Layer 4 of a small transformer language model trained on English Wikipedia (17 layers, counted from 0, width 128). Numbers have three digits each and are written without spaces.
In attention head 1, each number of a token's query is one row of weights dot the token's vector x. The head spreads its attention over the tokens so far by the softmax of query dot key.

Query weights of the head. A number n stands for (n - 500) times 0.0014.
q0: 597471478441441412601479526546483500375432615389503474541488419358475463532625483607663535450522568566423478524400605500457473428410581602419492441402531504435490707534542485549552531427593562511585310424398482694532590447551443670479466579551434511482517534348700474389333433493446442483476565469572518400522662748322652479503571542582576440393456447593472532398374479427538740460505
q1: 280543480577320527439419454518523574730554434462407564527564746543616512477590347515303321554482478442698591591614480334553688652432503230412433476473420488430512382474443552465378391613483523428422712364589549398483643506434523383421579512469481595591472584604442586510634383726601509585522729486387330573445395412583335519630548562541513586569546500394313598412475517459578440558471
q2: 311605525491341605343435442436503500714624380685347585510626739563487543465356399435308431653396590373676697441630543314518625619585474231384361491544472456450560353562398418445399397653640547507509712582400576429577655445425511402476457487537626594635590467573383567604604430606440519584476630376468388575412418339537351534483576585648500564536535595524386380365477578464485225627491
q3: 687518551429604546481512487359604536430487568523639418471474385465577379542454454432487673466525474552481463452514543666402438409551387654579492476540517459615629445368437498438629416595597481574565514525461522322509440502401457547594456350479557421411559538605345458414542495385561546482509484608689586508484495516433548498536513532322500523500504482437446472568505377422434309436467
q4: 347532445509415619439432432643562372591658313572251621474526547655409635394455455405235349641402608486585659587546462317627565598494537149393467506528476449487559453529497402641256497660558601426381733417564583377494550474437534387455561563477579646634435466444472524695527467649585470547557591386408298568459392329590270456442546467676560665549641648431517343423510688537488463527601
q5: 511600548489536532473401492430626500507546464503635464476570399538545381563535495419461535576524462557558399457564534557359503353561376575516589515461483433567662389429498445375525442549493449542543554510476526350482480421406625549516511433548563458297442581660434347477560531429662635401462497567612640386451416416512547545591485682418521504663450419411502555500470373551405397409367
q6: 684520637483479467490583622442447573366565613381751389424574449356388360627514554500714542547634458474421272399578493649315454332461433792599575540481532464574488458381533532412594480378415359483664332528418484436442388517571554667587427456561474466341558531553541393365503503369535524458472473645728678500460520494400735530652448556405493463591382384659475539455472390413462564408403
q7: 449517483541301534554490383672422426460481445574414615544432730532458569493425559480417423527462537439550514662492458427594500590363567278519529653518509476359392564522423534564377486505409534467430483519532523478548521574591573419383500616438496542557386382379621528611425451582500500539533539355443444590516478359577413574593369443636486685475489574631487487448508565512595482500570
q8: 506536478470315525638570406577333525612426512726518610574396634506458531417420511575569394459367455432575549564433486444671516581403527468541383608482541494500467515602468498556427463515524560426449340521488390569533502479631570385402527487543547532485445393595533598559440554463493403607481564488459395574557555443449417565635513302614536654450505522614281340552528520392588557588606
q9: 334470296485474518586436412604500436602416459450289661556426638597535718401596496525332441503362585427561625685468500410742473589439614298424432489407522480401562569549417445656344607598406632444323658444576632427467474587500408391426416618246433549616528471392366572533467531628608427632568539479313357547566469412686244472398494410552595610430673531402555473569608577544485354419653
q10: 622429544562741398480650527470538484320350514325603417524452243366535399497425551447519605431665315742450504308472500651295519382564489771535700366642408607469496423433605609421714583384679288488595325491479404663456451477352433566665619471450340373538575496551562500334528592480284683345576524520554530414485399675449603442564481581360609332527375465457568690543362543542419663493520
q11: 400534503545364552595574494587377485508367571601319666591503560537402514468334458470395455518458494515596530484470509414594451550411589342521529596517427509460536438593419547634373406587396521321537423495538407602466525582662634428391643469466536554513340451461626565635441559625429570489490648376417333555547554337508426518682480459679617551500488592561338414486466522347612636649613
q12: 481423354576600420664439320518495445505292523449365563570406485523583533394574518498421500426455461606505703489513546456626577441563436493558463416466472553489573457575521565601419567642524458361512461492493454591375470533511562394537553586346484448489549500512521557476476714522388532536528536444392400439653462454571348485495589450516618461373469520453500449546476561457561544491631
q13: 446368432662425526597352596568338448477488492579243567540482437725504581358462517534335507420478680524360696439462429387595336648527586342427243328401432596526589685496408493560469553693439457343402572291586381455589497511526383515434531678564477587637398323531492721732483537700434478485748579283414338587524554600604469161492632271626566738409548574622564488520666672472646616720731
q14: 589378822701720159404635553546661485495449479291516415281583382505729271573613583372377614509790449825318401210434465862034557425626569725500529226539356807433330489592683691500749550434572350565610548383580375600399495439345399521730500654647304119590496482621506483305396395500355723335694387376477408500407459709495757330449370697362535226435099384530629697626478702692445601505325
q15: 507494547462306571565554546564364462562507545511550548539536663531461597404482406564627540485486480458519410586523459498556520609511541429516419622517566391454498484435537442491419461458407621421482435613465442541492498617582534516416564423518527565535417389494606504591375603594500471490498528502471504515491624380485433450585469397582482600545515556554485448495593434443578481575563
q16: 535513481485434457520632508492502407599490480388520369503401464527527535386470500443540414430494341429559380464614550448445664601553496639640440522650571525518583422489571432546530591403528554589415520510377496636476402470387578540516422502453352518480548500512523358486650512578408610505525500597542630419449371595384469575534500579397507527664431589462468440447505482517451416403496
q17: 367464504478497487558481413462554420464371564574428503526395530536537435461564564481469529531463452565486612539395455479569530482494427488626528493544514440520471523454485530530430446571509557413518467487562445603518522485495615483526612482540493455407454454521542532507412459480579508506474505464517435541559509448519433506492511488566528509515470558464505528588514538378534522546508
q18: 496472514455544516543432431522453477453473567556540526475436344555542491514619514633534448441515550518544617522429448450532380454566469478577545539507558509562521529469434521364467568507502496442524408411538505616488508472566534472511511444445459464410439469493547650538410478384565457527414500568441489419498512557420620506457608455577518471402441569571447558568592458386579491587488
q19: 487534390452560478413464479431518545549532594437591616490538450457470427558508450427467554494592542510583573586489577563440650399539455498431416419428505554582519561645444440526537458612433505461487439538515549450489542475557517564499448485477449572478496521431624554475608610504424597508365481442490495568449399563467473411384574441510517586533510506514472500382517427465536477487469
q20: 483425502551515550547538360537533460568432421539521366513430445593525519353463498469555533458400421542475473470491434454492540564566479556540345463636547530582538380451582496531492496383538548580413547573465410611492435412348560447524507624589490446482432507589541391572633459469472479498492459550576580520482532571511359606568476583500459488557464484354485378594502495610436392433552
q21: 458492601495454492410512594523526508391550349536391443500451570500483453441581568405474462436501471480493399469566498557444478616569529573557456503633524492457545441406497459563560538411450557556477565511436532627543517529482555553485506549450499514577458481563411444504535454460564485610552379481572573511474457515460566494467479533504541552513411537500483514578516495481428427482458
q22: 538505489584500475429521570556514483475528414382460446465506610558502461502656458460521463424465541455489479505647597536521642527545549512455394413488493553457463491574515454528615525445540573460481506474485553517458484565520612429506407486442407539568464583465447492462611608454423498585512373493512569448488458654447424440336579541513677564410369500512458460477527469460524445480434
q23: 474543572459439499535458500464550450498578529559431471440559521473530586547498488498480493546492583525531467467480474448529421543490513500631500535526450435406506436447469544513385510480422497472550555500520515447505482428554406532536524489572591499509541466393481437448372453508662429512624534535473429483606581323568440541607414529488476426421598433425554578593572587502535480496453
q24: 470506605473409476543517537518475456513511302637527476508441449553529365384563519508456527579480357501523432506444442531457493620521533475466522628555582465543502386478549632569498425608470401551485491562483424521486423528466544440436590498602569522378511337621610485538495406533508527403475432492511509551429436408459625568556379400596500588676464543520460542485519409405430603463518
q25: 486544559446458473586490405502510393481492448563481434504415365647542576463623623540458399551387488520452583491389399457504375599517475449517559490519580521485533536526605563451464532533542561456389595403492512557534623426440425494529486500547563460407413427455535533512463332496598498416464500504537492518560427529471552497508515531604504520445486527504471569622537535504531565547443
q26: 414428423425562496520514524414379645462560494335476541573484506410432469576565520438518530492582600479582463570574540538511506453433492554456554420360524530444377545425524490498484442449508589416545584563496491443494518561565408553512570486515484528674485550420479645364484526526589450521562453498530441568559559435594414469449516565478467464473533360338510485444558511565509672557513
q27: 492541574544457424456493494523537441505528505547478537466547543430486568463540386541522530452541546505486481573496549495483487644641443434523414527564523461486485465490421422532433522546495476445497353585555485541430558615569536433478616531519545487569529442478524535509297547512493498541478480465486478557477578350392603475470503504505512457429440623623440523548561507419598420444472
q28: 500532392495528474492479406429576458588462512412456485508495530433422608526423476442549467585500511496523610519536610412520583470420387460502458458532494561515524552547518435570458442489593462490524552473533449420475515456455490462563610544517434485540545558367434478469539571571419523473543575444563422472611486487571332484476497588442471436453561527385457412475458588547546569502536
q29: 420518502469563482473492464435547522561550389417531492544470458484527480412545530489527454499522510490540419528585575479495517578529503582475404440537466542425513508505485458529580468437508553580441629531454528479502531534431439475514467633534456524482487563492467419396557519569514487546504421482537531573448498515578434554399436568464489488555548374361554488465546496589493503377492
q30: 545565497516486489448500500446542519582589498351582486484530450471544575533453401567552457425535515431533441438599540436471447509560522610468420512550499496505542468520443421471526567404474446616502508486403606464442434506472502492483386516455410519508566534530512421458625591489465517494500479603409598430459485532495573528466454561431481494528535407448483513438505419589479439413464
q31: 495484540521508511420573438437469558444480632506558608487446437445447453487526489496460562500510520550513556485425523579482467488559454523490586537524568543582453413485438491473444396602428550378517420579574467464487564525625438551499583423476525478462537405445632581457359498598524496467414543548504440656467641348476548430439534417536538545498514540620415480488591406357524519605470
q32: 500478436517595514415493505431458608554571536357589544537497455430477512548440422520502471472587512445589523469582578541471483397528425581401434484451514542538513442519518437388545502463487473566529544525455512484498502542599451582513475490455418539600468579522498426418584584534502534495480507535424507488426461497487541469469494591435451451532543427427540460429485411551479498505519
q33: 529425479554506487589561404429424482554447623424591390575486443505426654416332439478513455474486536497447570485523467424479491504436462467605466440489594540570494413525664510403503508368521556462419536571434404507515552510484430559549425591578451470558510527537622448512551509543469518477483531629607488517592529556506332489637540629523464496558442599419390351539488508570500421565473
q34: 500478458512536478536506492438399502523506481377619570527493373489600527520580451599705491460556579463468436545483471492502364447541528549479620483384584505537422536482502509321502562443476493546594449495394531540487472651438432500485486543364469445517494539615531549454487562498583500565583485598424538468413515513400625529514543508531458438424459436477538440508626449532456569405462
q35: 454579477466524539475481455482462555379583442388592497600453329550546464482442585520435442520492546534521486484525424432495423503416557542625573466595505546417599526442461518474579483464528520439498611428463575476535473419366365562495531600509446541452482481439540611429534456533455428414507471533583545463468457638523461500381572454575541578531471453446434551435555490521453621504487
q36: 463489472454535520471504455487510474457482391547474432535396361564506449482453616507559461568480466487416532465456461506477474453446518514403552426443503544588527551514619493502545465527603527557450636466500510480644546442343475522580498584537569467408427575450456494458609361566464520440433492419583482694504474574557486517447548550530506566594523411421511400464427525563430580473505
q37: 528479458520512575502494403610504547488492552571576572559565464550437546510282434520565560555498445501520608491389402497461487436398518344485489441455515552537573562538605433462477433502581515563486551477520405500536593386442458461499559488581528426570440522528441604572536442441350490397448546421513457544500572621466469405580539496553401448480470541533424400445469545569462484641582
q38: 616407532537530539460550602493442562428422520586416521443593695419369439548522380436437583401566436460554483481589595590532577491504474541491421540502490460504429449509536494538503491475498437378536390576593446509457434585690571469474526364483508576539585493574430551519358517440402516565443540470463509517509561403498490477549523439431562498531527582548520475507363444399518424611563
q39: 475582518533473456435471430430665433538563597417471532462494474452494541541506475500496442554469559496521502446555639387530508475526428494456527551559502515535443521513350557514402516571478436467589474411460605378384519527529600541529511500382403519449535444390512490520428618628465523498541651527457438468506379358512534486433464456462496512580545546491471586405463540479620578431515
q40: 507486405498543502513521513568490490508400425560496463511401355551496419441519542489500507483502420480436604564513519526526570419551419488430470430449528536599498574548619487534584516595655466556432466489549508612552457543395565425504502535496551495442434553558475521523619445395369597502367423342525539580463399622425518482432573549524575554519444518451559470466411430497461502480491
q41: 372439443505578522487474403413571564546473544439586534518392412475534360413622593442467520481578572569582515570491588515545600404579407579463383486438476497539410431477493567441500470482395625467536478540470529515457504476519569545501448613564390518431448587578563400420564677569556520548467502494515478611409430422518427484369484509467500541586498411311518550491523492495552504432458
q42: 511388473478504529485528525384460531466536539462525519477527474449446416588577619442508451511559554482498465430529595537493596385461515573402512440334463531549492482555480567442532495506329516424500557443451541442532562493609540695541354508457455567437500553458475415435582567589560545540521571516571497627506426452558449469498505498430548560622590418470517488469419515535487554566448
q43: 577495474571493533465552586511488637603559533399546552454609543474487515606402430513524621434544571500504380435541533563464526460580572538404421493456497451543481433577445454474488503464396450536578458600370512447465418462554508576458387578482535526555527521546529418433587624505412520545486516546408570520378559467430546482571434506431465509488510446546520482418498450575473393422491
q44: 586493533507542557541550521541473524473472475725513509509533548494405486469331405418366526489511304500588523467468487502496472513495447461539498611536515456537557449460574483575449518527513416521481483580513421600525468516584511524478561416558571517541561434578569457591469450465417562414392532447409534468475504428471546515684457481472464484619498624550525502475349451451450428613548
q45: 505535388583592584517456534503483519542614435462558473558500488479485488545325404475447530548557447529577502489551521452487469408425443490519457544434485469530516557416550507414527502528564426580534554456477559401458484462455459549521470486587364515561437539612427403545540533507442502424527532445436561496359391560484444442537528529414481430639569475379631546405389515604412502478581
q46: 486470527497502524502473622558420587422521345527451486568421545504513372475583547416443533486513473489510443474553485637464457562532540569581529470503512445408503522473509531504634484491485546478456517523419482600567511516506468540468520561543491544582469470566378545493475469423456482566517389420566557486419454571427504515462549465523569569459413518533524559537540504427384551490506
q47: 447488570469489435549424404505593375486479496585451436471497574577579546467624592491413432531447521559432537561382395508498473587531507376574487475560498520443540546502430519554475539482517457480479486491545468532503550410525592425501526600568541505449500466502513535598492463379573411522560426505527497403595455520531536563492373447554450487373425500540442553580615525483588470409479
q48: 515461504442512513516566536465356562346507588502455594511496496457461427518616566533511491539483539499516518482500520542538441502450533540504680504483512521428403460473504544458492446530490575313482463477608476430527589566631347482492544331451551520512506475344523667420333455573580455480462564563533388554547597424553498418375579440562636492428548484546483532530561485394552635669462
q49: 440381471555567495571425463478434515377439435419517449561448447541615485565562593554592486512442530495373462438421428506519428423385578522502645424381534525567504493457507637411591517481527477525513544470470455496583550489459458558510409604449516450430499544548492527489513411416585454515531488602607524533498506614565496579530542522553549483525434368503462423586560479493383561485464
q50: 516502433508564493512611527528476563575399522479418552517470400364384516453573422509679573496526448460513447554601651415580467506530443607490597564566557488489459522456544489523502543577589451522500391550450424551462417638405416478524608414383533457463555460514355500490209572599408572550453591432411451470443565347430493591577581490439539356529568524539624454456425511433440632455583
q51: 406545496407451487434528640521476572476616402375483479571414552473515475423523579391292469491540510496540443484552502555461504566514504591559554475587489469356448531414453480546569498463518551475480646516438549570596446528454372551468563579466444593602482489434457512441562471582520437505563377434551578476469420511506533482414434500541492584500480480439542579444583491538449596427543
q52: 475401554509485525515462531573358531374480457564519507523533440599562419542519548572591521403478482476458420462386346552491373483502648537504589490393493486493521548448537573387580558432422555552468549474464463556579505484529452539454425467504553480476446519591514570516504360375612416540500420569516557500482577608463593546578539469554454532485428442556485508617560447514437477574462
q53: 500593572555456428421397485541665379485504466472418509394538508548551508577636490557541402538486566450434502496483550469516480518592521461361462475495469524551514563559437515482523571533489482591525502358496633450462528548493639465525450560383504476392499559432430381456513533507584547604502414491453513480480405462500616497460473539521515505413430498609548550487533550503558470378451
q54: 500545480491497453529479383489621449555484523512430509438470497567549507522554563537563479581391505502387534441442513455530549474481544465337481440482472531565537484595428517587499454563548469593449562434536521420478619440409565409552467530475538422386513555426436477530545459541530544470455529464504442557541504505553500542453472528492540500468565418532469438439482522512520476428484
q55: 412465397464582480517506368497534520491413455449498443589379439511500487419477611467492459565436443523452573482488508475524563477424463558393526418542476615509490537514512496563564448527649538638420604508511441537593579461399486433581560601502507457467451600456456511500619446524455502449441475412568463586552461602578393518403500597526494505547480433400466418452483488556451563458566
q56: 511428440546633521477448445456544514391482411447427479493443447439528413549683531450425503497502537583463486542620625505555583455584426608478468461515556552511494496526427568506535491527542400348553465566494535431451442491440599554523522658477504563507477533502435553471472595448418507542433440472532546609424423489527413535341525490497653526512472456457511514477462493427481576379488
q57: 513427487469539511506496612539427584393496373528428539595478607364375389487529594378389547537606424492513437525550579593518520477395465538535602502452508466447396531414554527550557465521518484434515523551515454498534446571526419495493612477507493569624534481544382573502397492479484476535523487402575461526496463470573414485520493437495568521574515504484602508435409494466432635533594
q58: 583480615457386448539495487486515426481532472608479428410550659514422602509557436416334500441583520586446520588495444583444584594584461385477374494498518452505448411564531556584347496500387433294571430645569542462463453533638627557436492612643598595548559398474626479488471563422552502517427363494545510559631497361524561487599381437568408630490450513481460546502512468526651465432442
q59: 494519493442425470506573643516447543525567346443491459551500590454430509475462490375430493536552444435520366535589502505454566540393545543516500490536528477437535482528593446634573442493498486524425588600410459506584445534407379555476515507545514533566505498487466444448627472586482543488532423437559530504498488531554381530571449530509506546682539443426557414415457477557405571507544
q60: 621470546647531568495519452457525500521397456682583447415488428505514464464475468596607498453467529526385590372523530518504436464562430473329334518406444469629479443544577518380539479466444510448474353549593483532514513600611542431530430541545502494365444551541551335505510505523466572554411555492518507682477616427517500478487571538514592504436506581502548410654406475481486434543432
q61: 413478415380462399530485519513478481598470513394523512516465462511402535445536494434541509457647534483576461672485563544475671478539483506467421462436529578505450574594514456603529530576471529589410509521406577577523573504425582518452459541505500528487467538502523531492539564470473627596402410391564484594500413516396545506474497508448389572583485504481466448401500447538545538417538
q62: 511534522538442442570509460594563429581380466563557509473487433581594540456596554573519519526451498487389443479366390508504456518560560441461596500509495485533506496550451575530494562542504455591446441476425510574504462550413536417475473556364585405387529489558548467574535459456515532550495487581463518383449440557398630622582451476573427539434403527587475460523556480498455440336505
q63: 583458563482442550528565543515370578455551605565447520525602617425434508511478442422466538449502455497613416491591545523487506573500544515629510615532493461406490416391451483539445491444455519364545441533477426521412453533635472595459546356507500570636530404520500582561373563514408433478540617543443482463475579422452459473585507401446536444541498599583455592478482506423533481659519

Each question shows a short text with each token's key, already scaled and adjusted for position as the last token sees it. A number n stands for (n - 500) times 0.002.

Then comes the last token's vector x. A number n stands for (n - 500) times 0.0078.

0 " trad": 600606520614488618482445458525534352348381508198540495511552513502475480519524523444464541519507531525514577514502423440515569505487515531536497498466415614525407448544446516444550441548501491
1 "itional": 482543470533528528413410345556550370430489482142464503471578522530501486529499512488518541474506493474398564525509497441540531505470522525563524502454413575476410478549536555513559481533434506
2 " spe": 430496369516499543455447431606537401491458498126517512529516431515504536480538496479493501508470474497479539463446445513473486548487454468548520532496456564519488509471461484432520433523527523
3 "ec": 431500510469568541459430447534541455556439456214482488487539577528490488567450489521463553533546506457516517546470506466535551496566514481536434473479580512513460508515556480499546575540502487
4 "hes": 466412452500474613478472352508535295424410514132531462468550505516535456550532516448520541506483493492477563573531404502556507520479481526523486465501450549479516550565497494450575423566504441
5 " about": 619466402506413542530359311474605320433396522112571452467514545548503493559499447482476538548500512496457530499439506492510525518540534511542480465440495556459457489492513495516555528514514516
x: 537415611549471254536534491410471443576504433491500468305493557351529457503491563426551488534677492644472481436583440438378482464501417516524586345545515601504469474510470502503618480456546398498566451585528389455574522502471453503575462531603414416538496531465576485586511540570533494446597501498403490507503511515524530506517510507571587492523406423570476565442518604527491555502528
Which token does the last token look at most? 5 " about"

0 "omp": 507524468511519549488437439528554455444411509299496497470456483514493548456522553465539516486470498514478502518505493497470496500485512519507469542471540512478477514497463514424538455470441536
1 "any": 489625510536464566447431313514549287441410522089456472452478534514493498516512519475529489452506474515427503517575499475491455476497534500512503524491505502492441541544475520440547460456498522
2 "ing": 377554454576448575473414355474569327383434537162526441450566524480510462534507508445520535487465501529440549547545453487544529516533498567544495457475469534463436512545510525458572438551487495
3 " these": 456388419523502664526400243519570301337408549093488454404498533515474531529493478441519551505405493456420513551512456477524527527532533593511514411449442549462500531524487533499583484506485460
4 " them": 531363398474384643507388287519553283401399563087463440444500515504489504523507525453489545505450511454495512537543423445513513506546501531529522476489452566513486540552476517463568457508523461
5 "es.": 522499514419505443487446423463571448564513560303495453456511515504532505472498504504537516492450496503489466531532476504522511508529485512492491460429493479454538539525484468508509532524499467
x: 521492511454498222520537509476352466580522505446385502511486537494489564487505618447461444532488621395471479408468482678422583539571525573581603306461436499449547485445484532526564468553443502508537557513447531472552504453478462526544530538501477395505502461502506472468457463584525474519626561370561439493518518432535489431635570512578467555477522497484550540367474651494538539530490
Which token does the last token look at most, and with what share of its attention? 5 "es.", with about 20%

0 " of": 579639652597458652439316358489547321437450541185453460492523491466454519482480515466521533522484535466494505502514497518489528518520501525473491488469517479484485509522487504470502499515495480
1 " the": 460557571549586583514371291526586313442423572222459448438495487470473524527476509505532540525454504452505476515497473528512518470523505542458501454434534501432536523520478523523535494521520444
2 " New": 467428529521485497451458325510615394402411485120543428444501535544482482503471482513509514532483528534486507489554491503460470505553552535521505432462439567506454477506458509503542451524516547
3 " York": 461516503583442569533503414456529448376469494257482436504594474484540438475450502487481463512528547549540505465541490497506503521568487484494498489507393542532507467497480493536518472551564485
4 " Tim": 590441410473409605476397327509592424480408491090482493499514455501490492483527535431504479505466502478478532516538453504498482535504517499510519518543414547538469514533474519437521405493519525
5 "es": 605450395407398511507412342459554318452426498151532502472550520530541463544485531466494520479491466438456552523471509476557521508499468481560526508493467587498428497539560566510561421544490500
x: 541441604486499417487525455570579420569532613548483471460489513630520455493433517474470500594501561725506485492503498605413604367549306424576578471428427481528433481338471576672496461574462438444663534506577499460438549439524438587569476483474502361527502427553487514416500499469535503471440656429572336470521348441470505593577489480468520474458505526537498699457427593540502505544407
Which token does the last token look at most, and with what share of its attention? 1 " the", with about 40%

0 "omin": 561547583521456553410389429504574373351432502231482476554480496491475515486541552504491520518507522521532610527564477421503461418479514526530449582449538554523389427501453517399515496449444538
1 "ican": 448483454468477468457477405544591439475496493219428471492538481532500475469480557526498510481524534497466508532571551417536487484514556511531450544433513531501428453523490568488551522503431527
2 "s": 421535410556442512488502399534538309452459526214465478466533485501514452555517536479471514454514467497477511518522502437524487506497489473552515545505471548525432506532492574522563442538510495
3 " order": 510382341500413525489479457504534417386442495176507502507464542536478519559529472505472517499475461486475558498478448474491505460497495461554560478493448572532456484500491499517520465494549506
4 " Tim": 608449415448423573464419337519593430494415495096480498497510455511491493488532538441502487499466489470475536524535452500506483525500514486514522521527425550530474517533478521446521399507518525
5 "oth": 584446423500375555518454331447545340413395505133463508487517493523534493559479512481484496463522464437478528494511531444525472470481521457523494561490490532525470493499505561497563467474518513
x: 446446560615511464460507545567613467430493539493508512397508546545516533450496528489562449614635554585502461551487563513410535388441373445569584468610396503527498520420549448563435418514372468497623451472644487418518431538483415587560508548501478335474495517623615494447442483530520497508597599460647308439441531488484477441408529465458598381534429510569519387466603612561432579455399
Which token does the last token look at most? 5 "oth"

0 "ar": 462528547495437517480470479483564458448472530311440442486514453470484484495529571528541532483522523523528507553570472529512498484481487496476446571450565487466486517550440545451528489541468488
1 "j": 508554511496484497438456502504501435551493475242396475529572457456508494469516523523488516492570505501444529512562495494510500474508494451493498587443477496489500530540500478492464518496492486
2 "ah": 432494571568444492461426398446548356461482507168414448500535504485511458492487543521512508499549550530477496517580540485532515474518529492487465543437492478489482491541496526503486551486464492
3 ":": 443425464491478449426428446454578395529517528263465474540547490480482496529538500546520523507532507502496549496530445540509504445483481493494534512434491511454490498528498477507468482526510494
4 " Gu": 558375427552439570520433344514590366462359490153557469474529431530479486522454470468471463530525515474490510480524499552459470529545556513503463496468475548495492500479421514415524403507527566
5 "il": 447570554492473530500485423499567470535434504303470422474512453512541469533512530498455514520500504485469519536528529483512487516532524492524451549506481509529498511494491548546548504498475518
x: 539625546497479132398401456544488443560503435560479554382536483607383498532475475555598539574636538330497536526585517544402491563450491490571471568522468498470483514441485516361423406543429524471759473405642501477363560519694482407474455527342441317542498453338584576336486496574591586527617450445494345500484553541580568515473538336628435529497500487535503422521493478490575580515325
Which token does the last token look at most, and with what share of its attention? 1 "j", with about 40%

0 "oph": 440529470494461504524559465525544466455460493266472495502483421512514499525516540505502510478490469439494526526514497507513476490441511485505462564462533506489525516503462554443536441511492511
1 "ob": 451468489465467471487527436528531464477475469210427474513522415533498489522515489534466509498540481390453548518530505519496467476486538465521509561438491533491527526510508520494494457503493523
2 "ic": 491471472544486504472469406532576446478506481205462492493556429507481491495500500510499482478513490458446514547519551504531456540501520507523459526483529487498479505496514552481528484532456510
3 " and": 363425488610464604491338338513579285500456557182450398495517487499512478492461447504447496547481523472525475471534517469494475496587520538512484470490494460539509512464469490460493557469541501
4 " trad": 541324359477394595497395412526555319395342484122567506521551525518464469537526493433441535530508525512510587509482426445524559516496533524545502480482426630542399448537460508448550433553530499
5 "itional": 544490468460478533473366326510564372422482489134468500468582521532510480525495510490517543478501496473391560520506511441544531507471524528567519501448419572470412479545544559511561485534430509
x: 523388596635575531461466504507561489496545539499634500446494517579564389474467540533515567520609381485494490486500436601373442411554495416605577411487482534506518529472455467480537519387533431507495531453454448461667637447426530568591519460528365306459498489502553468491509538497496570382564521263461450471506506496458543445525508486469525451498357443576596621454520576512435481562521
Which token does the last token look at most, and with what share of its attention? 3 " and", with about 60%

0 " G": 521463546428491501476488434513583457468441520304488467494505431473504499536508512522514482504524505538501492493545500522471471468488521495490480555465480493472495499497424522448513471490492533
1 "A": 477469584536453510554439336481585385487454495199475478491468470547523503505478511459493473507493500522490519485484557542460485533515517513517479534517478498515498462461527560507509508434442562
2 ";": 448573478497478479461488459457571459511507531351457489530505448472506499566516488523457469492518475476525487465500515522477484461506503508507479544481543469508496497446468507478482495482525545
3 " G": 484512589539536509448433388519602426546415479206514474503489458505500491560509490513491478517514493541485510488522516524477453480499539488511482531501489511500483492487451525463518469486509552
4 "D": 516494512564486477488432425454568418542466498246478506517455477531535504505483541479492468477479476532529538493507530501487479496489487491546490550550487504549481439463516561486502489435474552
5 ";": 558436498472502486463460446456576456537496506315464506542489457498499502576510471524434459493521464459526496456483526517474475458512518503525483538492557485529490480425481513481480486465540565
x: 480545463516510314544494429486501510559520416510464457476466451457550527460491483431496487591351565640487589447599519319546469660491483529454483417541503615476611495448390464598411556472509520534517475398599459464463547479496422458573522527531446458575503540435551470505464584550422480414627543522672338485464454530496468534453528571517478442455438487504506429556583515552468527485492
Which token does the last token look at most? 3 " G"

0 "ith": 503529528529416583483473401471521380423471509223449481476507505531572465521475563498509524450494474463451520528535533456539504480460486477542493553484467510497498510548529571493531491506475494
1 " Br": 459560533561473559514450397465549427454418484293524485522525493523514469549472526512426502537540499470571537469434493508489515476526483447499508533501431561553467467486484493526493452527555536
2 "ad": 412495596581465618477393351498548336439363492185547465475499509519494469538476514479499532546509544528531524524546470497502530494525530528506445489459535519490455494507456521440564466512478537
3 " Ph": 543445509520495512516502346515589412516412486114469499488508425545532502503476521505491489489518478461441513480478545549468492539490513456519487571483458527492528507480510558483503470470485550
4 "ill": 474559507524465540510517370510563414444420516237482449469499409540518484532456558476454511523453487414560551498511466516477469517545472524556460510526536572543520487464474586438572355532530527
5 "ip": 473543522443515518479539392566556446516418465124461464494517406520471494551479484476445496526530505370472549514508496550475487542569525523565453532496557569506500536481522551423524413494509548
x: 529482594396542232505444489633544430447556624543567538447521479608464495456536516499375382557648470562528438506635533441401634485423549403318537536511374569461523487507381573656635461431528539507541436462554422470440712509603469449510383515500450321579497478448474553421342478488439469508520582418392337537398549456530560564515419483500490421537468439673539614451510517433592576612453
Which token does the last token look at most, and with what share of its attention? 3 " Ph", with about 40%

0 "et": 559587589572429553474448441496547428468467522263471475510475510476504498494495514490494509492522465528500568511526502503483494479493479474499465567503543455517440513517494488434484506463478537
1 " Th": 482514569494520461506474353543608361486406506197571451453483531542545503513481488509505521536520488532508557494467497508480466486516474463509453516476487534483506492492476482464534528467516514
2 "ing.": 483518461500475456462442402470607447572517549284525457491536513501535459501528464513518502502492503515516489535528471510557506506513496500505466473447525476460536523524504453478499567518526467
3 " New": 540421516549480494467458321496627401403405492121550433445495533538482482505474478515507508532490519541494504489549493506462469502551547522514502440465452555505456481503456503506537464520523548
4 " York": 470478465569430554531516418451530452383464491257484442507588475490538438482449497489473459509530540541543505463537493493509501516566492478500500490512400547540506464494482497539518470549573489
5 ":": 582458451479460458475392396428590400519487511263491462539548469496511488534500473557490496513523493465504524450509496546487470453511501489511519515441529505480495488474507488499483470521537541
x: 463487503557503487660484538434510526510508434513462486458458476512510496434484514535516430526489550672500579415475533481509527537524465488411522355417470484506564503459515593473461497500573507461484558416530515539481564403533486557561468564534466454607495440493498457397447542560512523342584565413660343528528473500525500515446531488540573562503469522516478419492484648506366521513450
Which two tokens does the last token look at most, in order? 2 "ing.", 0 "et"

0 " (P": 571505498516488501480455463503570439580449492233506542525485488528496510491504498480489475495515489515518528484485479561453538514482486521518470528514496504504500489477489502405470470457483532
1 "an": 365573535615455578452406322486569338465440482180457462494528465520488472503485554453479479500523517469474552534539531506508479530517543517494452546497493516529437468509489559505530475488464542
2 "th": 482507554519498463494508404478578357473439457205519474487440565556500497540478467541481504511520466531523556489519496488462431431484510501525485485543557523530472482483494521446524479435535542
3 "é": 464507514573501565485390364503572380521421457150434494523501462526467480589492492532444495524575499457471557501505540529470492468515543482527488564482528536512452481480521534526504502463468537
4 "on,": 523324382633415633535307302413586293420411513204544455550533502522542433519481449467447492541493519473543504504481545496561516517509534518491422511458571473532517462469497495449501571511530505
5 " Paris": 552509454523430548491483413463540473408460477271472468514559464502478467508468487513454467505524516532502530487561477473494500500537544499485505489499412515541468465489442496522518465541541517
x: 461500492438483201497522582552452574469432492497410508353495544608405675593423553554566531598571514674467544505479545596412518333469536490503392470522500547515477487561431592363442464459469532523551533509483473535592543529527540541573556495304519387545499558474559386336465461591604626475415473516439317525507507432487543463481531521567473410489517535504496405572460547499489403566400
Which token does the last token look at most, and with what share of its attention? 4 "on,", with about 30%